Layer 8 of a small transformer language model trained on English Wikipedia (14 layers, counted from 0, width 96). Numbers have three digits each and are written without spaces.
Take only the direct path to the model's output, skipping the later layers: a vector added to the residual stream pushes a token's score in proportion to its dot product with that token's output vector.

Output vectors of the tokens that the questions are about. A number n stands for (n - 500) times 0.0034.
" Role": 492617424497409500562448478521520522562483418568560446518478685306571489440500565548455564447479408578467476409389602481545490448418630581500579546598454523477628540494427364490498522528557520531384601458471452592529550539335434507581654478502622527580401435512363531691431509471589592325
" also": 505477494449555600548574518442490417548456505467610497591514523373465505500544439533502543486402520397487496414486546505543445487453478505547562426442427461457598551569471412536526312462490387615544492563496530516509510429532556545483517502509562528622565463412530587540509468565565420375
"cre": 584590504461522504530596591384564389648382559615447500478448590429519511495474563494372503516476521619452621486407479556503453411592465523552520569484592471439592632484622575339577541473514429607517570480528498570409510540487494568462553477545511571518393430349508679580393395562476554483
"day": 505636512615423522390653620390675289466420480523414517465601469459615583623554621574496491678519340490427373500381592464473365579498626519560450357474527409479530587416511439431331468474525572684385608514486338613523495610257578591585331315495537541521646544488613597645360424487542636404
" fraud": 555649473600436527593613542463592453483391461592601451481407597446347580448591608579397522512574375497506530489439551462639449459457604576392578439489588512459554546436405434391456469467454485583397546398530496599492516620478431465575498450487587452493543413495449660617373362500720550372
"tern": 478471530502363495627583582457550455405379498559437455485371614459579479472440603525346410442664489622423590430432655431541343487485544516440536471494566563495544444449586510571505492498597480653590562560615576570394531556552359460447720514496540582599518495469388653633369485496577600549
"mont": 422595484555473543454636601503567490434466529564557493498407483454547616384486504757438466567502409575474583431425591531439340418431620498445491427434610602462559594457488539527505362423430526622517625423455412601409525552421425453633617457579692613598550463431533608639394410519641540431
"dorf": 526608496479476402577631409469509296567371404598524504521334560261590482437542483508323548498562383567374394442373642429551347498464527523560534413463607502378579602527482492398400468480498588706458657554614422538509515585341520531666587380583664513534537407343485612633418458530661653354
"aged": 497473595521515494497581639408619500454474371543679563700336557402477698394631672588402387489472466602466482582462595517563430699546582540415675404603514421550704477424389478472425334473447532649432598494592329503609522623457341545644554423430529579471537618432534601536373376553711589406
" of": 511611437495410446418537516475465543529580486426570494449544488481600522512585409519600416376465560410562491431475443563438581536380562487447639461593461412552429423480457513559542438460531584494575472542447537438528478494519628528554559410540545506475609550448551546471458492509449496472
"race": 684574400515450561620413610425600375419545438611505581467344650436628565351503615629569603546628396578482563546410422484453351581491528513589444413549579519568544603478309477543486291414542545577354634555475365601592530684503377475643555422410511529512478398491576616594384462581645530340
"e": 564749420620329749730666642325824043471300294621610423500175835071578752212744646700105545584602376768374588330165752175520021398387829776441306197662824635467780728560283230306246160383552680927093880491550521607421631674185267669761718292500864473751444165390396873812174304602910719117
" is": 543437465560532576563539598461419438509530515417572508525554494508575469533468516574575470393448448421423457400579462478500522511574608490542525473455448596559604513538461515548511431475503438478561490617555552469569488495481524559465615490541433505507501526453502635521517561521550450404
"st": 491468488545595539490454600383441474507412564538464617516638465376469438397485462539505418392535483531684502558557461563460336524565509502500479509542418408522381515510502454451488526513445485472450537445518500622584503556557391398450460549596572465498516502483538542707502527532519495500
"most": 507519422549408476544646630367679378478388473495562618576464569453633613386413515557396560414585415567385483507384500434474359496469616518475665503634642565542459500394348483487494457461564498572447567510482544485371549516474277618506664562474670590651562423405558699641425477615601537405
"conference": 589524430555412647749601550393616315453284408683522537553297642445567583309503673586381475546503519539443425279292420456500347559483636547485349400551673586456472645360480348307298473471508628631381655441387397594466554500387533665529522359511620605708472334334407704708391330588612554351
"′": 541487452583401456569569508455564379471486420569588388405442500290477523356544473598354419581515470602353595521515538449555451492453648566540490547414625522604561562575456469291447392498446485525305595515577577479572550569506502583594551414372611449685337476432369729688500472568623469483
"haus": 547599506467413493547578440487587383447479454567605506390399571319517393406477532537322614482551474541472591520398638464433384408456594510469491443536645624478600556603450563495402475479471568611455636550518417624533538526331394518619663442633558551602442415439514592605399521570686690360
"tile": 472558511519507508489559494392585386378519573550580421513346615345600581471595550586354409636562444625511568500434491521391405267571500540562435272622713554496525609458454386523439445461486498697447593639470535608373556393377505539506679421620584565459508403461492627591373526592588515374
"nfluence": 357497430558305524519465610376438314478398406564607465552460596321540451254566610579305578538387440630325445482440666384524384410411685577459557555540661587602450383550407418431558462492530438683391652569360523653434543569280404623513470372460467480737609359329343670516396470524689539432
"a": 701521411445504537374575444491401488588465567537469558580521530513408414376504408510468498472538468531442454471481463459429470554507451473567498596463421354564512536374546592494440564511386549586360540487447648448389495413520478489502414576562519570552548534585474557497460525446565504423

Each question shows what one neuron of this layer's MLP adds at an activation of 1. A number n stands for (n - 500) times 0.00051.

n169: 467652510435463281628460472541549477556456465511424443458548553607542448482380606358497482439431544445359700408571563619569582580498469310402515605619362510312542393513387510523630549526508690357513304500578464514532223473421618490433635585512724403671492478551453444584441497533569432416
Pushed up most: " Role"

n71: 491519426515448609589297513391435485489541439611576607470350532550362503568398376461567365584553317462360425481647288385521450479420601377410451451748464432546717719506585536507519453678429381570523651602571535733508457534550429479581538365508576577326435296461614343431336749516618535353
Pushed down most: " of"

n222: 559622406500624517518355474450479528505329492541574445537316534656577508642692534470518413512443478492458473421532488706473407491281575312495497411591576579462641614442438451572505508317513426477510460526555618570633432576515477508406363314669449439637589558433388503540576561400366353603
Pushed up most: "conference"

n120: 528541390422636588415759531593559522326500526468427250399581436311416449641445547505602506403528470497513567334335638576577651574480572355396615403720619519513570449525345592441661583447541754404540316348435555530535317591518708466574309427575451503474371649365433532500496268677596522620
Which three tokens does it push up most, strongest first? " of", " fraud", "day"

n244: 483534517578545600606475427536447404546606578555545612371503332546458404568471605868531323411522537606498559504529559456485505468584425581371399430533600493503480421517512603420424449434531536658507571476510586593577716500440396502734651544583445446436592551541564475389381602340490564414
Pushed down most: " also"

n365: 350543528474801269435448579489576478407431680599503419548439467613444357393448454610602395561566585311458364500491512599612500700476466361575334660615472596573483506379508460429382393562483550406555526475389431667442395554503553595448611574438619500521357426595540606460267525335345450426
Pushed down most: "e"

n237: 638452319514469547651598625486636476394459477554628503417528402503443650585594474809446475652481513608572462525458515454581435623434593565458508598483500379398525342645543508657517474475579436376500597549591597547654651391742492475564400506540226646417585474430386507492469582622447487569
Pushed up most: "aged"

n89: 571343453569636435485613506422375664411366428409482434892734558340791588494576570350438462438670575359462365480471483413596612522515462605428329512549419575555427647701578384545605410456418408422619563506526605386515475414525547497539361683454623430582528527426395631379496382376465259554
Which two tokens does it push up most, strongest first? " also", " is"

n100: 576524364451531641516483460566461456560393474454710486483600533515305540553582403552470461679437550488494497591444421396303413392526500341466484473375574456443500431522719406619451599445428300533435385661633549562422729490546354357688653523551500389320453398497435493314587619444551732545
Pushed up most: "tile"

n211: 695500558388410166635450317371455439580436524550709601441295567710515575347401451608529333564407481375575409482546568425480478446563300474414513268503724562375714475464407408525599384591422510570607495500527449410485605571312529513596538452455532612398432332540596504358435766410742710641
Pushed down most: "st"

n221: 640292397380722513386409479459350645542401476381345417378439478487466576379374452423401262492529685437580563505455578479629419629473597561503460454549595282638626490594500472562497413562491370462345495404337436378533596547471614541573445522533483651485349572475725667665311334484596504467
Which three tokens does it push up most, strongest first? "e", "aged", "′"

n280: 527351600557431579653578481603491572546692377292464540534447799587451532546545504417353595457497399402439574483531259445571611392695574432638447509408510390500500282485593431627372410603503417491390336806601539536400569532617497482519518735410434440475351452317654454389508433623497533623
Pushed up most: " is"

n158: 709700473598453467529361412653584640517512647431539376357541435481546535497281595583435625375586649603439387481335580398346339554503430615428523372481503530390466530575344665670373577488575467446576673530368515596449755508559479377519723641508337590605479606406362401635508543564580674628
Which three tokens does it push up most, strongest first? "haus", "tern", "e"

n27: 540434372594554513545649463616378463484552443431632599509596506454400399564697615542569362497580610307494573534544337616494468369324647310574404556406519503536388326474523486503640500628541477583452437750524460497486773636317488581414408414334340519588357500653689471488737551556568497532
Pushed up most: " is"

n90: 663595558677521424597500259634425446458542640490301535482658641481607450518530386511554563531478483519394409507472484506508665441547605237434553481476561480482632476547339413445584537363483414559451423448359461601521638412586393480515473479482458484463437455648518607571362475425472653460
Pushed up most: " Role"

n341: 497421433515443509458536540356500560626557521623398483509365541500403472628411507492286321448429381301746606378371573697512477610384411251321458450461471541419597494604468393586497635526480486586613693540521326466682317339437546546432428534652469565609570509355364518597467436546536316614
Which two tokens does it push up most, strongest first? "conference", " also"

n294: 357513283404567429258631441456494509461606463451552429503445750380492400554384638384237551508602435529668381462434565511430409377464614429534368483491500494518443432610512396562749547539604599652526211553506515563581351592433429512467427613612299458438342447441491777506679477418509504644
Pushed up most: "nfluence"

n193: 380564668462412553471601686490395639289588599745473395536554354381632415599561588538429523664413531560467509614540413428517652504439377856531675357400485372578437607431487528677469646618641465468298404438377645273383409567497569493520668451470561292621477604203366305580558467524544331543
Pushed up most: "′"

n200: 474471532478619517414421595444495516354492422686516492489317404670518521344582359666495554666558543471592475324468465468522468500525335675464355342517467554511503357489452477356444622532537461643484781368542537406606635432392548639566492381315516393275511534485470598440375509557459561581
Which two tokens does it push up most, strongest first? "e", "conference"

n34: 473358344271431467476378654414392440613593454644442528564514608447315575564428484460538447427566431548671534518452408500520558572627512226437524422366553517439381500303437450399459444711395416511468689574526361547372428471628437367424582468334546477328486397432571419568364546612355447559
Which two tokens does it push up most, strongest first? "st", "race"

n369: 398713487708479680403442579397546546393375311452426510416534453514452350500389469236418497297402399440497494631577526580436415650494562415462387542270674413348419399663345566478409461729689337493383510543288363465434824400408470566348562359589373537524637489660372294527433423553269293362
Which three tokens does it push up most, strongest first? "nfluence", "day", "st"

n183: 406509419608382336579446520480411528447550546555189469593407455553556411458344650496483412560517662539469458485545500446454323427641599545410429359456463494483554530422564466457612506648464437680598306412608272592424523483651422681493660515477533409471455287347452373517648543643606507579
Which two tokens does it push up most, strongest first? "tern", "conference"